Layer 8 of a small transformer language model trained on English Wikipedia (12 layers, counted from 0, width 96).
A neuron's activation on a vector x is SiLU(weights . x + bias), where the dot is the dot product.
The model reads these tokens: " released" " by the" " Fund" " as well as" " statements" " by" " government" " officials" " indicate" " that" " part" " of their" " cor" "pus" " has been" " spent" " on" " proc" "uring" " vacc" "ines" " against" " COVID-" "19" ", as well as" " to" " purchase" " vent"

The vector x that enters this layer's MLP at each token. A number n stands for (n - 500) times 0.011.
0 " released": 577,608,482,398,551,528,399,575,425,476,709,657,475,868,370,510,657,462,433,559,444,643,484,567,428,447,480,363,425,536,471,460,919,579,437,390,409,219,351,513,425,644,461,523,514,425,511,502,528,499,516,498,386,425,404,481,555,714,706,476,507,590,401,603,614,728,471,501,380,584,512,411,489,544,281,570,259,514,384,418,562,422,360,529,335,369,611,536,434,716,415,604,400,496,326,578
1 " by the": 544,605,490,404,580,500,401,485,363,434,684,631,504,715,356,539,665,421,484,558,381,541,485,637,394,366,446,409,525,552,472,436,890,549,509,417,432,356,351,509,520,663,484,483,566,386,457,522,475,582,494,480,427,446,397,393,562,687,723,537,399,608,427,489,591,671,530,576,357,621,501,438,481,525,401,683,285,549,344,313,644,408,348,572,316,367,659,542,427,810,419,559,339,407,362,644
2 " Fund": 652,393,390,397,535,556,481,575,529,537,697,622,505,665,469,574,666,284,525,713,319,492,517,389,510,502,549,340,428,524,445,492,975,532,566,531,379,331,526,421,561,747,474,711,252,501,597,495,381,489,358,371,281,417,435,461,471,657,647,594,451,599,416,419,496,753,339,391,453,633,553,405,463,426,494,658,371,595,424,505,503,412,309,511,389,609,520,568,523,512,405,459,459,504,432,584
3 " as well as": 584,436,504,531,498,468,375,452,515,420,632,690,450,848,450,573,768,433,522,467,415,519,535,637,417,456,557,390,512,436,547,441,899,735,642,452,418,290,327,492,452,630,467,511,566,471,526,493,505,441,417,646,521,471,383,421,548,623,656,496,482,489,417,565,559,662,427,460,428,596,502,464,433,411,344,593,308,572,259,401,552,453,240,483,445,400,572,580,454,812,422,505,375,465,338,530
4 " statements": 651,488,477,554,379,441,491,502,634,442,747,757,560,862,470,499,662,313,483,656,514,606,591,501,518,550,503,486,418,563,396,430,976,572,576,410,393,330,429,445,485,722,418,484,469,337,522,515,484,588,344,685,366,470,380,459,499,571,602,557,449,406,369,528,482,670,398,615,429,464,599,458,319,403,371,611,325,405,433,524,516,463,293,529,449,484,392,588,510,604,479,470,471,449,384,465
5 " by": 596,536,551,418,520,469,402,383,438,427,713,586,471,678,377,553,687,436,538,576,386,519,533,593,417,484,477,360,520,444,539,416,914,769,622,461,491,413,327,424,489,625,384,585,411,457,582,552,553,492,320,538,403,534,457,315,559,639,679,555,406,586,377,500,490,621,435,560,455,501,461,479,335,480,370,656,275,638,298,374,595,445,295,580,440,319,524,570,558,849,492,541,425,482,457,496
6 " government": 678,367,431,425,480,496,418,576,447,551,599,653,483,798,416,531,658,407,534,581,538,496,586,418,465,526,551,463,420,511,483,437,938,603,479,555,467,209,418,512,587,697,424,728,381,540,687,499,498,472,296,456,331,530,452,451,529,630,627,588,366,599,260,410,365,602,336,454,433,473,472,460,361,402,540,713,449,523,545,532,484,514,185,597,496,395,619,510,529,583,483,445,422,430,499,552
7 " officials": 699,281,380,552,495,591,469,426,446,566,659,726,477,701,350,457,757,448,477,513,560,502,531,504,537,426,448,304,471,512,505,426,923,631,513,557,390,306,415,591,522,602,447,615,502,480,645,493,540,570,323,643,403,712,483,379,531,554,571,525,402,579,322,451,444,537,304,423,406,384,511,349,347,525,434,694,349,458,481,554,613,493,212,507,476,451,553,555,630,727,467,414,478,432,449,478
8 " indicate": 528,512,466,641,543,503,402,431,621,431,625,539,563,729,399,419,804,550,441,447,494,543,382,587,490,496,325,359,503,397,611,261,883,603,544,510,511,361,400,524,456,595,386,645,633,441,597,436,727,431,484,510,539,479,469,590,543,629,560,568,345,626,293,556,459,630,409,608,309,581,477,447,384,477,465,739,380,429,463,413,408,635,226,527,491,359,575,388,504,676,509,540,448,367,358,374
9 " that": 403,470,478,554,531,579,478,514,409,438,695,693,534,750,458,433,717,503,438,627,549,686,608,533,465,493,322,443,491,530,414,321,800,639,617,456,495,356,372,425,555,507,428,660,573,430,611,441,503,439,314,480,571,366,354,386,526,638,612,533,409,546,361,653,551,538,427,479,462,490,500,383,398,441,474,722,387,602,367,332,503,511,192,456,395,307,649,497,525,814,724,553,412,389,433,512
10 " part": 457,447,470,477,508,611,534,464,622,521,779,727,610,769,491,483,782,382,456,679,484,691,632,364,331,535,421,472,342,407,355,502,787,500,664,577,501,116,400,510,415,585,448,578,564,534,655,499,372,487,400,490,490,522,444,531,559,469,495,497,482,756,395,604,488,542,321,439,396,581,493,569,525,314,538,585,473,449,424,351,474,588,148,428,534,485,495,488,450,648,575,457,397,407,424,523
11 " of their": 464,340,608,517,565,665,361,523,437,525,656,593,538,702,491,518,829,535,546,510,517,564,402,449,469,508,474,457,458,606,479,370,777,555,482,389,597,185,419,466,378,540,463,651,472,391,571,438,405,537,395,517,516,466,401,466,496,587,594,658,411,576,447,494,567,534,384,439,375,648,420,342,513,404,474,609,244,583,345,461,606,463,229,607,459,339,609,560,482,919,502,558,493,370,437,543
12 " cor": 486,324,496,561,505,582,573,437,615,706,850,507,623,651,393,510,684,376,490,530,431,678,699,367,465,522,528,533,480,577,490,372,896,442,685,516,452,187,412,345,642,591,338,602,547,479,632,514,432,355,499,339,386,473,403,445,396,606,542,418,457,608,345,440,466,666,381,370,410,433,488,443,495,469,682,668,594,624,473,365,648,614,263,591,536,406,566,496,440,408,476,533,443,397,510,267
13 "pus": 592,404,499,569,295,640,784,397,611,669,745,593,553,762,554,492,823,357,424,533,405,601,464,341,356,514,501,400,482,693,616,455,725,330,572,448,451,167,316,501,349,621,326,644,365,486,493,514,638,522,419,504,473,532,358,462,341,542,506,561,548,571,437,573,452,528,334,351,374,588,529,338,415,530,624,624,497,603,389,431,573,543,239,594,540,491,630,389,571,551,532,539,455,317,464,533
14 " has been": 402,490,638,498,330,580,382,406,582,441,708,666,459,736,576,578,810,513,635,463,479,727,626,567,611,504,543,195,421,408,630,313,829,592,554,423,487,283,389,529,380,555,397,546,459,370,463,407,425,553,452,467,554,565,427,476,564,475,513,545,417,588,484,618,472,613,411,465,324,484,559,412,450,673,350,581,348,574,452,440,548,479,137,567,424,412,494,607,654,675,377,528,395,420,424,532
15 " spent": 408,422,635,391,497,579,316,485,720,554,554,606,542,786,432,512,835,450,494,595,476,731,636,456,400,272,498,277,418,509,500,469,870,606,542,491,494,187,487,603,450,577,480,566,575,456,530,543,541,493,437,438,552,386,389,556,489,532,490,524,437,509,434,494,626,736,246,448,396,463,591,442,376,538,321,579,365,566,504,528,588,557,273,533,395,348,525,557,555,650,322,623,379,438,405,423
16 " on": 528,392,598,434,623,569,516,499,585,486,644,564,490,723,423,540,662,518,630,484,513,641,623,393,373,419,520,333,405,427,573,392,895,626,515,443,430,212,434,473,343,613,429,506,469,530,483,563,628,447,376,460,432,380,454,446,482,580,530,549,455,551,382,555,577,664,338,513,472,533,442,469,495,490,346,546,359,591,450,432,584,511,193,591,455,292,617,576,399,878,391,629,429,530,495,427
17 " proc": 689,459,587,339,514,553,459,513,535,553,784,502,585,547,331,538,649,308,460,586,391,601,737,451,310,473,470,287,493,568,465,463,866,531,625,519,361,304,410,473,526,721,276,629,411,437,659,613,502,465,508,390,446,514,347,543,446,588,533,385,571,672,265,395,633,688,287,378,483,606,514,469,476,411,541,636,548,630,393,269,521,653,287,476,459,535,624,396,480,506,484,637,467,358,563,440
18 "uring": 513,355,672,565,489,427,523,465,444,488,539,636,467,789,464,421,809,434,429,674,550,460,549,334,436,499,482,329,482,553,509,354,742,555,536,508,305,150,508,472,469,684,360,685,348,670,558,503,654,510,517,473,471,452,334,509,349,645,475,687,672,428,314,613,529,679,476,520,508,610,496,356,364,435,539,432,485,653,430,511,631,465,248,456,496,319,553,439,452,744,546,541,402,419,443,492
19 " vacc": 643,388,485,541,412,533,483,466,552,639,679,674,609,678,404,552,719,480,441,628,449,619,607,351,628,587,591,318,548,497,536,467,859,462,492,354,362,220,561,383,535,582,277,711,320,474,555,618,475,483,490,287,332,591,319,475,358,558,511,568,333,567,240,402,564,631,370,341,414,527,475,542,435,346,484,628,490,537,512,434,529,568,254,553,529,548,557,648,479,561,354,591,644,380,597,473
20 "ines": 581,234,494,640,444,503,603,534,436,604,638,744,526,751,524,359,866,401,452,633,516,590,622,396,487,481,429,310,459,591,521,290,751,569,524,341,456,260,551,499,516,631,383,592,261,492,556,583,556,429,490,590,466,758,469,328,402,612,521,523,433,371,309,440,539,666,403,374,429,436,538,450,398,396,455,654,515,557,487,599,671,469,190,533,479,469,474,496,467,619,492,599,563,414,394,488
21 " against": 510,414,536,498,519,448,463,424,433,556,657,612,439,712,470,513,801,526,556,599,527,582,569,474,396,510,440,248,572,504,570,437,800,625,457,333,545,281,430,444,466,536,356,578,462,496,577,609,547,509,445,476,431,546,458,426,558,743,594,610,406,500,334,459,549,656,432,529,340,580,443,466,318,491,397,563,424,555,446,292,505,453,140,571,519,329,553,469,483,888,548,590,442,472,551,416
22 " COVID-": 697,469,490,581,537,548,504,381,490,655,564,540,398,528,401,441,628,520,618,720,482,503,558,436,409,546,433,342,649,546,482,552,827,294,515,441,255,173,544,443,552,618,449,651,580,364,538,678,550,619,368,394,344,360,282,440,563,558,494,544,498,524,329,298,541,645,337,312,383,536,576,448,439,483,525,624,514,501,597,479,545,671,193,566,352,505,647,653,545,601,373,532,600,362,663,435
23 "19": 670,462,490,635,467,461,648,447,529,636,533,548,468,622,422,367,725,493,495,651,458,625,588,491,524,512,503,252,496,489,582,447,799,442,621,303,496,345,530,566,529,742,422,648,410,577,622,700,524,587,507,535,484,419,329,351,409,590,478,592,348,522,282,380,484,635,368,287,484,625,486,394,401,331,448,638,586,572,454,616,630,424,85,577,398,291,601,503,442,597,436,476,625,380,495,409
24 ", as well as": 469,406,552,553,489,447,416,348,563,461,552,729,442,794,487,534,790,428,581,488,471,591,543,549,400,454,539,382,508,380,560,384,854,749,608,461,509,306,421,571,434,607,424,571,625,423,536,595,541,441,443,579,547,438,436,417,580,557,541,496,527,466,279,568,528,691,414,527,426,548,510,473,409,448,369,622,358,539,342,329,503,415,159,498,486,374,542,525,481,849,472,555,487,409,371,458
25 " to": 481,369,482,547,497,473,486,355,458,320,609,661,382,679,548,461,702,562,652,691,540,657,605,365,407,498,566,366,562,404,535,428,830,754,605,418,480,336,359,507,286,608,428,668,575,479,485,618,509,480,304,527,457,454,455,358,551,493,481,492,407,523,511,485,551,609,429,474,431,566,354,450,390,535,499,643,390,562,514,332,514,573,201,599,433,261,547,509,531,850,547,616,379,461,530,410
26 " purchase": 455,442,589,443,550,514,404,478,455,523,605,604,628,836,454,395,696,450,482,742,609,506,548,403,409,562,542,325,429,524,371,474,852,589,478,403,423,287,382,539,395,627,371,591,395,326,678,495,624,441,432,446,462,473,456,482,628,595,531,571,432,433,325,511,595,806,405,479,439,530,449,413,377,333,424,511,454,563,516,464,491,463,218,480,443,454,622,401,581,789,490,602,394,540,480,627
27 " vent": 547,437,621,415,478,550,440,642,595,540,795,517,521,683,335,457,744,260,487,661,445,594,647,487,541,652,341,267,446,543,490,514,807,511,610,499,462,227,483,463,682,723,425,564,406,512,565,712,482,385,520,221,463,588,393,438,449,584,469,440,584,672,367,505,488,687,254,331,426,513,506,590,410,376,513,526,496,551,451,444,595,551,197,464,647,501,520,458,532,539,308,622,389,415,415,431

Each question shows the input weights of one neuron of the MLP. A number n stands for (n - 500) times 0.0013.

n309 (bias -0.118): 388,376,450,517,488,584,676,621,495,650,563,559,436,534,454,492,437,481,489,518,529,413,545,480,427,484,410,481,404,426,435,547,413,531,587,465,503,755,469,569,535,476,532,470,479,564,582,398,599,595,593,465,547,564,536,453,590,626,523,531,540,618,346,640,454,572,490,497,456,352,435,468,418,702,509,429,534,450,527,544,374,341,479,387,661,603,377,410,476,487,573,531,546,329,508,425
It fires most on token 7 " officials"

n49 (bias -0.032): 514,543,634,510,406,684,527,601,635,589,402,560,627,637,578,793,470,595,603,666,423,507,525,475,529,436,637,490,522,592,545,489,401,472,421,637,472,534,296,416,601,535,450,430,428,589,493,485,640,558,565,299,680,607,664,507,458,483,406,541,583,564,301,553,528,242,389,493,574,590,341,500,342,300,484,671,521,482,584,358,704,347,686,493,541,600,229,556,88,356,281,610,379,694,370,378
It fires most on token 27 " vent"

n280 (bias -0.189): 394,437,325,391,480,520,532,416,614,546,467,380,475,574,413,666,522,516,502,437,420,547,579,465,393,544,637,466,365,421,441,553,505,514,549,533,406,462,456,497,448,552,623,396,544,610,386,436,452,444,442,530,522,423,560,493,455,605,462,536,585,593,668,574,545,513,573,464,401,396,525,348,656,495,604,396,429,438,614,580,393,465,538,507,514,532,670,553,522,425,502,505,468,603,578,475
It fires most on token 16 " on"

n92 (bias 0.108): 513,478,504,494,490,558,466,524,484,424,551,473,426,461,498,444,518,453,499,450,472,420,434,417,594,500,479,560,488,490,575,453,440,523,522,503,508,540,423,517,629,474,528,455,516,535,527,593,415,535,574,397,553,505,507,586,439,484,500,406,482,481,463,485,429,434,505,518,517,530,524,555,435,590,504,576,533,528,454,576,552,459,541,530,532,596,544,452,531,482,532,453,528,452,509,511
It fires most on token 27 " vent"

n162 (bias -0.062): 490,555,447,502,443,551,549,441,485,481,507,502,493,521,574,474,505,543,476,462,555,497,500,498,562,470,520,572,482,451,494,499,523,507,554,460,531,516,546,477,524,438,518,422,536,436,486,495,531,441,532,406,520,521,514,490,408,474,573,481,604,486,457,453,494,558,500,487,498,429,461,519,456,550,494,516,463,520,548,471,531,370,434,513,482,512,434,507,512,514,547,499,538,483,444,498
On which token does it fire most, and how strongly? 24 ", as well as", at about 0.38

n306 (bias -0.253): 487,609,401,610,531,450,510,536,616,287,568,442,725,318,525,752,482,507,433,428,334,702,503,555,424,421,457,729,612,535,491,506,570,412,438,444,373,481,459,361,431,343,301,542,555,416,579,640,577,397,462,588,497,590,562,774,555,633,632,423,464,528,592,432,739,622,375,655,551,474,403,516,507,454,532,541,525,583,709,574,417,490,550,454,336,491,320,430,407,433,392,514,654,419,743,506
On which token does it fire most, and how strongly? 17 " proc", at about 1.3

n47 (bias -0.208): 217,558,511,277,565,410,621,497,525,504,507,416,342,517,360,384,483,453,347,520,532,532,475,440,468,817,486,624,615,588,527,553,372,414,181,297,572,333,429,542,543,514,679,553,429,431,368,489,493,377,390,323,679,697,401,686,345,559,453,368,385,524,539,511,658,466,555,536,752,622,521,528,511,662,652,504,437,587,552,533,605,470,538,406,610,579,538,493,662,485,520,770,414,188,489,614
On which token does it fire most, and how strongly? 27 " vent", at about 1.2

n152 (bias -0.216): 524,559,530,491,509,461,669,477,470,452,412,606,497,417,634,598,503,381,665,342,296,563,428,360,457,511,424,558,400,515,459,262,457,331,266,422,285,520,557,445,536,506,516,506,338,489,444,506,518,589,539,724,486,823,417,473,494,482,451,526,464,605,372,601,456,700,373,567,388,333,555,470,506,436,366,506,553,564,605,541,579,538,411,546,444,471,526,665,618,401,457,525,535,509,291,409
On which token does it fire most, and how strongly? 20 "ines", at about 3.9

n125 (bias -0.212): 469,597,439,489,603,449,451,493,380,348,623,543,392,577,522,412,424,459,625,631,474,346,454,549,573,698,389,489,608,517,478,394,390,469,546,436,345,403,515,707,625,478,435,348,613,631,531,600,429,586,565,434,552,476,428,417,426,435,623,541,544,413,475,357,603,512,467,872,594,345,550,457,420,623,432,463,534,503,430,353,512,556,639,512,497,506,413,347,429,527,500,500,377,458,421,351
It fires most on token 1 " by the"

n51 (bias -0.140): 513,614,724,602,503,507,584,551,451,605,484,558,347,503,428,439,395,617,375,509,497,447,441,657,553,463,527,561,437,464,494,497,459,398,437,573,452,620,479,345,354,551,408,677,657,482,587,708,652,484,496,165,553,331,434,533,542,423,417,431,553,494,489,343,481,404,565,537,558,670,353,546,442,463,398,388,474,574,439,404,869,570,605,527,741,405,605,487,451,310,585,535,835,545,324,551
On which token does it fire most, and how strongly? 23 "19", at about 0.21

n164 (bias 0.001): 500,598,483,526,465,510,512,447,412,504,511,493,532,431,640,508,475,561,458,486,505,470,496,461,521,543,485,513,450,612,547,463,541,520,592,458,568,600,387,377,449,414,530,514,500,565,565,506,420,509,567,375,457,560,536,594,357,443,439,502,546,493,484,434,480,484,418,498,481,511,456,580,385,546,555,608,369,487,472,594,487,357,589,567,553,482,458,507,414,636,558,402,542,516,622,498
It fires most on token 11 " of their"

n270 (bias -0.124): 530,533,578,540,594,489,565,472,660,587,585,540,513,513,567,475,459,582,613,460,411,492,577,584,448,524,479,475,357,523,535,475,334,199,676,528,534,537,508,390,510,433,464,384,535,514,572,661,597,377,659,589,502,592,493,447,549,405,526,478,469,466,358,505,584,390,476,479,530,554,488,349,703,503,560,375,465,414,610,489,589,306,505,687,442,530,438,485,500,613,505,408,522,449,415,502
It fires most on token 23 "19"

n88 (bias -0.108): 393,503,445,492,471,578,457,565,522,557,369,438,449,396,426,473,495,642,642,533,395,552,478,516,483,490,412,561,575,497,463,532,365,495,342,623,433,725,385,564,429,508,418,457,264,502,508,480,550,560,328,473,567,612,487,373,575,567,384,573,497,510,479,508,529,585,523,442,465,415,687,680,365,666,505,598,249,470,399,577,658,552,521,464,508,471,558,412,367,666,539,350,569,463,558,598
On which two tokens does it fire most, strongest first? 5 " by", 7 " officials"

n136 (bias 0.009): 345,635,441,493,582,436,457,500,434,431,445,597,761,550,592,500,459,459,602,232,602,338,375,268,656,500,467,426,857,580,627,652,523,557,430,677,385,486,523,626,736,426,382,612,353,451,461,762,677,620,248,611,517,511,486,489,254,346,596,643,641,479,652,435,532,583,511,504,478,281,543,320,338,385,473,376,543,537,622,573,429,343,384,519,417,624,500,529,360,696,510,334,450,718,456,554
On which token does it fire most, and how strongly? 18 "uring", at about 1.9

n217 (bias -0.224): 566,612,324,222,519,591,535,312,467,513,475,444,536,441,384,540,735,448,683,552,557,644,550,464,490,384,625,603,740,615,510,451,198,400,666,671,291,564,430,543,604,416,471,491,553,571,376,598,486,506,386,630,332,582,510,526,493,555,449,319,453,598,518,646,564,550,359,574,592,429,622,403,277,405,436,401,383,490,545,528,452,454,609,415,280,413,345,627,465,624,516,535,426,622,658,487
On which token does it fire most, and how strongly? 5 " by", at about 0.38

n346 (bias -0.324): 336,538,464,562,336,485,365,551,444,447,383,211,507,552,658,450,394,777,618,513,557,504,744,427,375,563,525,445,267,483,347,311,442,469,489,425,302,782,433,360,518,466,417,562,608,349,462,556,449,612,238,489,634,562,530,391,361,500,665,392,371,473,500,595,743,599,445,539,507,511,633,550,591,486,458,354,638,572,462,629,489,591,429,306,438,698,459,642,613,369,722,437,325,426,422,552
On which token does it fire most, and how strongly? 9 " that", at about 0.35

n237 (bias 0.004): 500,525,485,514,495,565,492,471,539,473,526,487,445,518,490,531,522,477,499,541,484,545,501,524,485,517,465,477,469,485,501,517,490,470,490,503,546,536,454,480,485,449,492,555,466,491,500,482,466,515,493,507,517,444,504,507,460,526,449,525,537,474,481,545,492,473,494,519,515,481,482,507,528,494,498,507,487,487,510,526,535,488,542,490,478,520,518,490,437,484,505,502,535,467,533,491
On which token does it fire most, and how strongly? 13 "pus", at about 0.17

n324 (bias -0.034): 538,407,398,437,440,494,291,447,559,477,502,671,449,462,525,486,554,374,495,649,407,393,508,503,636,541,623,535,550,687,498,603,527,518,435,432,541,517,560,431,458,395,708,601,519,544,363,565,415,428,497,422,525,455,619,420,552,558,660,559,432,399,627,464,543,542,685,545,549,505,620,388,436,605,441,445,376,521,720,489,476,450,490,421,487,665,523,609,409,545,460,514,495,614,573,581
On which token does it fire most, and how strongly? 2 " Fund", at about 2

n356 (bias -0.195): 398,497,405,537,441,705,513,472,615,447,543,485,532,674,580,561,533,475,486,393,486,328,515,468,554,509,452,522,485,507,410,587,448,338,571,452,486,471,495,570,602,498,535,432,399,493,441,455,469,648,419,606,610,391,406,555,508,616,492,413,349,409,530,563,466,514,591,649,535,551,693,523,596,549,305,484,522,413,279,629,402,570,490,444,427,539,446,626,532,471,428,492,468,379,508,411
It fires most on token 4 " statements"

n194 (bias -0.103): 470,519,374,342,502,464,305,546,546,472,481,475,505,482,544,467,591,548,583,460,653,487,536,588,345,342,420,618,500,440,326,513,558,572,576,687,392,524,390,358,418,498,552,415,578,421,505,380,500,336,391,486,556,461,498,475,630,420,392,456,613,367,569,515,498,382,605,477,603,539,566,490,529,459,620,411,418,409,515,412,376,544,556,394,545,552,431,470,457,442,427,548,352,487,443,617
On which token does it fire most, and how strongly? 10 " part", at about 0.52

n0 (bias -0.206): 509,688,426,515,522,539,491,502,443,491,515,588,460,528,578,488,490,480,562,525,614,429,496,480,588,439,478,455,500,650,502,524,473,478,460,498,403,383,463,426,605,425,600,516,523,459,452,479,454,521,507,435,582,543,360,489,599,541,315,441,541,357,507,436,444,500,475,459,439,500,683,406,372,475,409,547,646,491,691,556,563,564,553,416,323,479,397,476,455,528,555,425,532,458,583,567
It fires most on token 22 " COVID-"

n106 (bias -0.090): 268,403,538,497,405,362,363,387,620,614,524,410,526,571,597,412,557,487,645,412,425,572,609,523,544,559,506,267,413,469,580,571,485,450,331,396,609,608,600,543,595,536,565,391,821,525,483,587,550,552,632,460,495,426,706,637,558,435,500,470,436,538,513,409,550,537,521,485,449,619,575,543,376,529,312,430,430,482,609,476,582,503,624,307,352,544,405,627,503,544,500,415,500,521,514,410
It fires most on token 15 " spent"

n143 (bias -0.174): 487,530,450,460,499,528,494,591,467,568,432,489,493,469,484,549,414,533,511,492,567,466,495,454,496,490,503,479,560,514,439,418,506,568,508,440,471,493,581,500,525,536,506,501,510,466,539,513,545,471,443,525,440,437,509,476,532,489,638,504,501,508,432,495,431,597,493,533,517,507,485,399,486,561,445,406,496,475,556,456,424,484,513,481,575,507,427,520,584,472,479,504,454,467,501,481
It fires most on token 6 " government"

n331 (bias 0.073): 485,465,545,563,451,523,550,487,318,394,534,483,418,512,529,688,584,788,468,514,473,554,491,529,521,634,554,514,374,500,374,386,512,526,453,598,546,531,453,516,664,428,510,442,262,426,364,425,667,742,494,580,506,509,670,597,412,529,224,590,434,562,461,541,474,688,776,488,398,437,466,518,558,506,430,509,630,355,598,648,524,421,571,503,482,680,345,384,437,625,511,500,477,488,584,457
Its three highest activations, in order, are on tokens 20 "ines", 14 " has been", 18 "uring"

n160 (bias -0.149): 407,456,346,641,549,507,421,494,342,456,215,640,456,573,581,448,545,552,485,500,476,544,436,490,521,452,449,382,469,530,585,265,455,355,385,510,549,415,628,475,490,392,376,403,92,440,669,408,695,591,580,537,686,729,714,379,651,391,562,365,490,648,300,399,343,278,591,576,690,527,523,476,545,524,401,500,407,445,589,549,476,551,471,620,465,363,615,434,572,346,536,518,562,620,356,550
Its three highest activations, in order, are on tokens 20 "ines", 7 " officials", 8 " indicate"

n226 (bias -0.037): 406,600,497,607,581,457,671,500,479,634,613,412,468,321,549,461,612,450,653,519,604,377,536,467,491,472,494,457,488,411,658,639,472,538,610,422,349,598,368,372,440,468,449,384,472,489,602,409,715,543,497,384,494,570,366,541,497,348,521,594,557,466,357,616,754,439,645,603,356,455,549,734,537,315,478,459,453,536,477,360,479,593,646,600,435,506,431,603,630,478,551,525,477,765,395,544
It fires most on token 5 " by"

n276 (bias -0.179): 503,491,550,503,531,449,457,502,540,442,467,440,402,566,611,516,421,323,531,548,583,500,567,526,571,489,424,441,582,537,424,641,327,311,369,734,562,525,442,540,433,531,519,538,558,399,304,387,599,511,394,469,569,521,556,399,370,443,559,766,615,445,601,572,573,231,437,400,560,612,595,389,482,633,423,488,460,438,613,409,577,382,402,662,686,536,649,472,410,617,608,442,660,470,582,390
On which token does it fire most, and how strongly? 13 "pus", at about 0.46

n32 (bias -0.118): 463,474,555,466,643,521,400,512,465,468,520,529,553,534,579,479,257,303,553,488,486,635,451,559,388,475,495,529,639,657,573,521,514,539,608,538,588,508,560,552,560,586,503,408,531,481,513,477,514,438,613,468,651,685,546,591,466,474,508,477,394,518,330,559,490,509,430,448,524,465,385,389,561,360,706,351,271,459,560,413,473,480,611,495,553,352,390,590,506,286,456,301,453,401,541,440
On which token does it fire most, and how strongly? 12 " cor", at about 0.52

n343 (bias -0.039): 540,538,379,390,500,576,383,416,231,582,414,500,372,543,555,531,455,399,386,529,435,722,427,453,410,539,532,601,625,384,549,553,308,460,569,557,613,579,523,470,421,655,385,512,467,492,571,715,500,542,442,503,320,500,394,403,443,534,321,548,449,479,748,447,442,697,320,532,624,213,390,503,656,407,603,564,630,372,537,756,526,402,500,542,474,418,696,519,607,373,602,463,613,507,484,531
It fires most on token 23 "19"

n147 (bias -0.033): 494,489,473,499,513,489,518,482,503,477,538,492,488,486,504,536,505,503,512,518,506,474,542,506,523,475,480,509,477,459,499,509,486,512,500,514,505,507,501,511,517,481,523,474,507,475,536,450,492,502,462,476,504,484,484,492,499,507,498,501,534,485,483,485,494,549,513,501,514,488,510,501,506,531,481,490,472,455,468,513,526,496,511,509,482,517,494,479,485,482,516,499,527,469,507,487
It fires most on token 4 " statements"

n130 (bias -0.213): 645,576,205,361,457,752,548,382,497,287,328,421,408,538,612,441,551,567,371,367,483,645,458,563,626,473,513,432,662,437,488,614,599,484,529,600,436,571,524,428,526,247,548,633,486,540,384,483,454,503,383,618,524,470,576,655,507,387,494,317,370,470,671,522,413,421,589,455,424,432,611,468,431,438,451,626,503,520,544,733,555,339,500,198,490,592,463,569,442,477,540,422,686,316,574,553
On which token does it fire most, and how strongly? 7 " officials", at about 0.34

n155 (bias -0.240): 401,494,578,477,523,497,484,429,591,459,536,430,594,392,358,487,489,120,572,437,503,491,470,764,701,447,491,469,332,427,594,509,500,465,396,518,440,523,469,579,551,517,497,612,644,487,457,575,491,543,494,420,520,421,554,570,368,497,530,492,557,444,455,526,288,331,365,554,377,578,471,476,415,431,648,469,671,226,621,614,584,608,594,617,332,457,270,634,472,552,537,528,382,420,524,529
It fires most on token 27 " vent"

n165 (bias -0.125): 293,539,581,563,442,361,398,589,605,660,419,449,567,487,443,466,512,451,379,586,326,461,433,608,408,461,348,385,526,561,752,544,385,485,474,534,497,483,459,439,661,543,533,462,525,567,482,386,503,415,428,430,416,665,567,523,351,548,636,584,484,414,576,503,467,572,460,642,485,513,347,609,433,432,514,418,584,489,619,408,413,572,465,529,551,557,558,454,481,484,562,347,570,481,531,571
On which token does it fire most, and how strongly? 27 " vent", at about 0.41

n231 (bias 0.004): 566,472,560,278,630,520,503,410,577,480,471,389,391,434,514,475,449,557,644,498,518,456,639,495,370,485,417,520,343,447,644,487,368,592,469,384,569,656,378,577,616,475,668,538,440,539,324,503,540,443,384,442,415,418,527,515,344,402,534,490,500,390,449,574,595,547,380,584,548,474,428,590,516,458,596,650,515,531,580,529,539,511,639,526,444,574,562,475,401,699,380,481,480,505,456,573
It fires most on token 16 " on"

n264 (bias -0.152): 431,616,395,470,491,630,510,565,330,418,468,473,627,536,493,370,526,574,519,412,339,442,576,452,488,362,377,456,416,524,365,624,381,636,424,583,435,606,677,536,420,482,349,336,571,313,572,321,525,345,529,616,425,585,731,600,549,479,531,433,410,425,463,512,438,395,633,550,557,509,411,662,418,391,361,610,473,314,378,694,335,510,456,354,566,494,527,470,542,506,634,371,521,433,294,619
It fires most on token 8 " indicate"

n337 (bias -0.424): 424,607,240,537,658,392,686,383,594,530,379,913,530,525,332,743,242,472,461,334,458,272,530,581,574,524,288,761,496,581,533,750,491,521,376,289,538,463,311,550,496,260,270,670,414,530,546,594,614,553,560,611,455,438,500,279,372,370,539,459,587,687,332,321,529,546,363,504,162,249,616,259,597,474,422,595,437,539,567,518,661,202,632,552,549,517,396,689,609,341,435,523,355,827,452,642
It fires most on token 7 " officials"

n334 (bias -0.052): 701,497,254,754,633,384,486,484,522,300,440,456,535,635,559,402,563,380,552,500,460,410,433,389,503,401,464,602,620,544,306,775,437,606,455,526,496,577,571,490,619,556,514,541,632,421,591,520,421,537,394,490,418,467,561,389,446,475,555,314,532,467,681,395,491,486,649,601,279,464,376,282,372,545,500,497,575,207,506,620,406,425,383,364,599,617,525,481,561,559,546,460,488,336,668,494
Its three highest activations, in order, are on tokens 7 " officials", 4 " statements", 22 " COVID-"

n129 (bias -0.408): 607,529,550,398,673,275,325,356,526,546,419,646,451,289,616,637,320,708,548,439,494,537,321,484,343,568,113,558,607,484,401,536,422,657,467,477,500,564,524,649,384,423,518,442,605,635,506,438,619,506,309,493,531,425,373,261,278,558,323,516,400,628,392,585,580,571,675,440,523,503,551,487,425,440,584,532,500,490,481,538,470,507,449,725,292,373,497,565,535,473,459,455,615,541,490,606
Its three highest activations, in order, are on tokens 25 " to", 22 " COVID-", 5 " by"

n138 (bias 0.084): 498,489,481,445,505,450,554,438,543,516,539,433,540,505,509,486,512,593,559,464,477,473,525,574,480,503,454,506,417,455,475,498,460,537,510,595,396,477,466,593,561,457,511,502,522,438,454,452,457,564,513,485,481,545,470,532,466,455,442,508,528,440,504,567,502,459,488,475,569,529,459,511,528,491,503,587,505,557,498,521,527,549,530,453,481,506,501,515,513,477,489,539,486,500,571,529
On which token does it fire most, and how strongly? 17 " proc", at about 0.03

n110 (bias -0.188): 578,605,488,449,554,452,624,397,794,477,566,497,422,581,321,299,434,367,624,557,495,509,471,607,654,497,479,557,545,636,571,523,386,409,362,447,520,573,401,487,574,356,494,587,454,516,474,426,684,351,572,443,544,407,564,564,562,503,515,280,429,469,292,378,511,566,312,551,517,432,537,506,512,658,582,575,486,548,554,436,643,525,652,250,591,551,440,491,282,527,441,503,491,384,515,623
It fires most on token 27 " vent"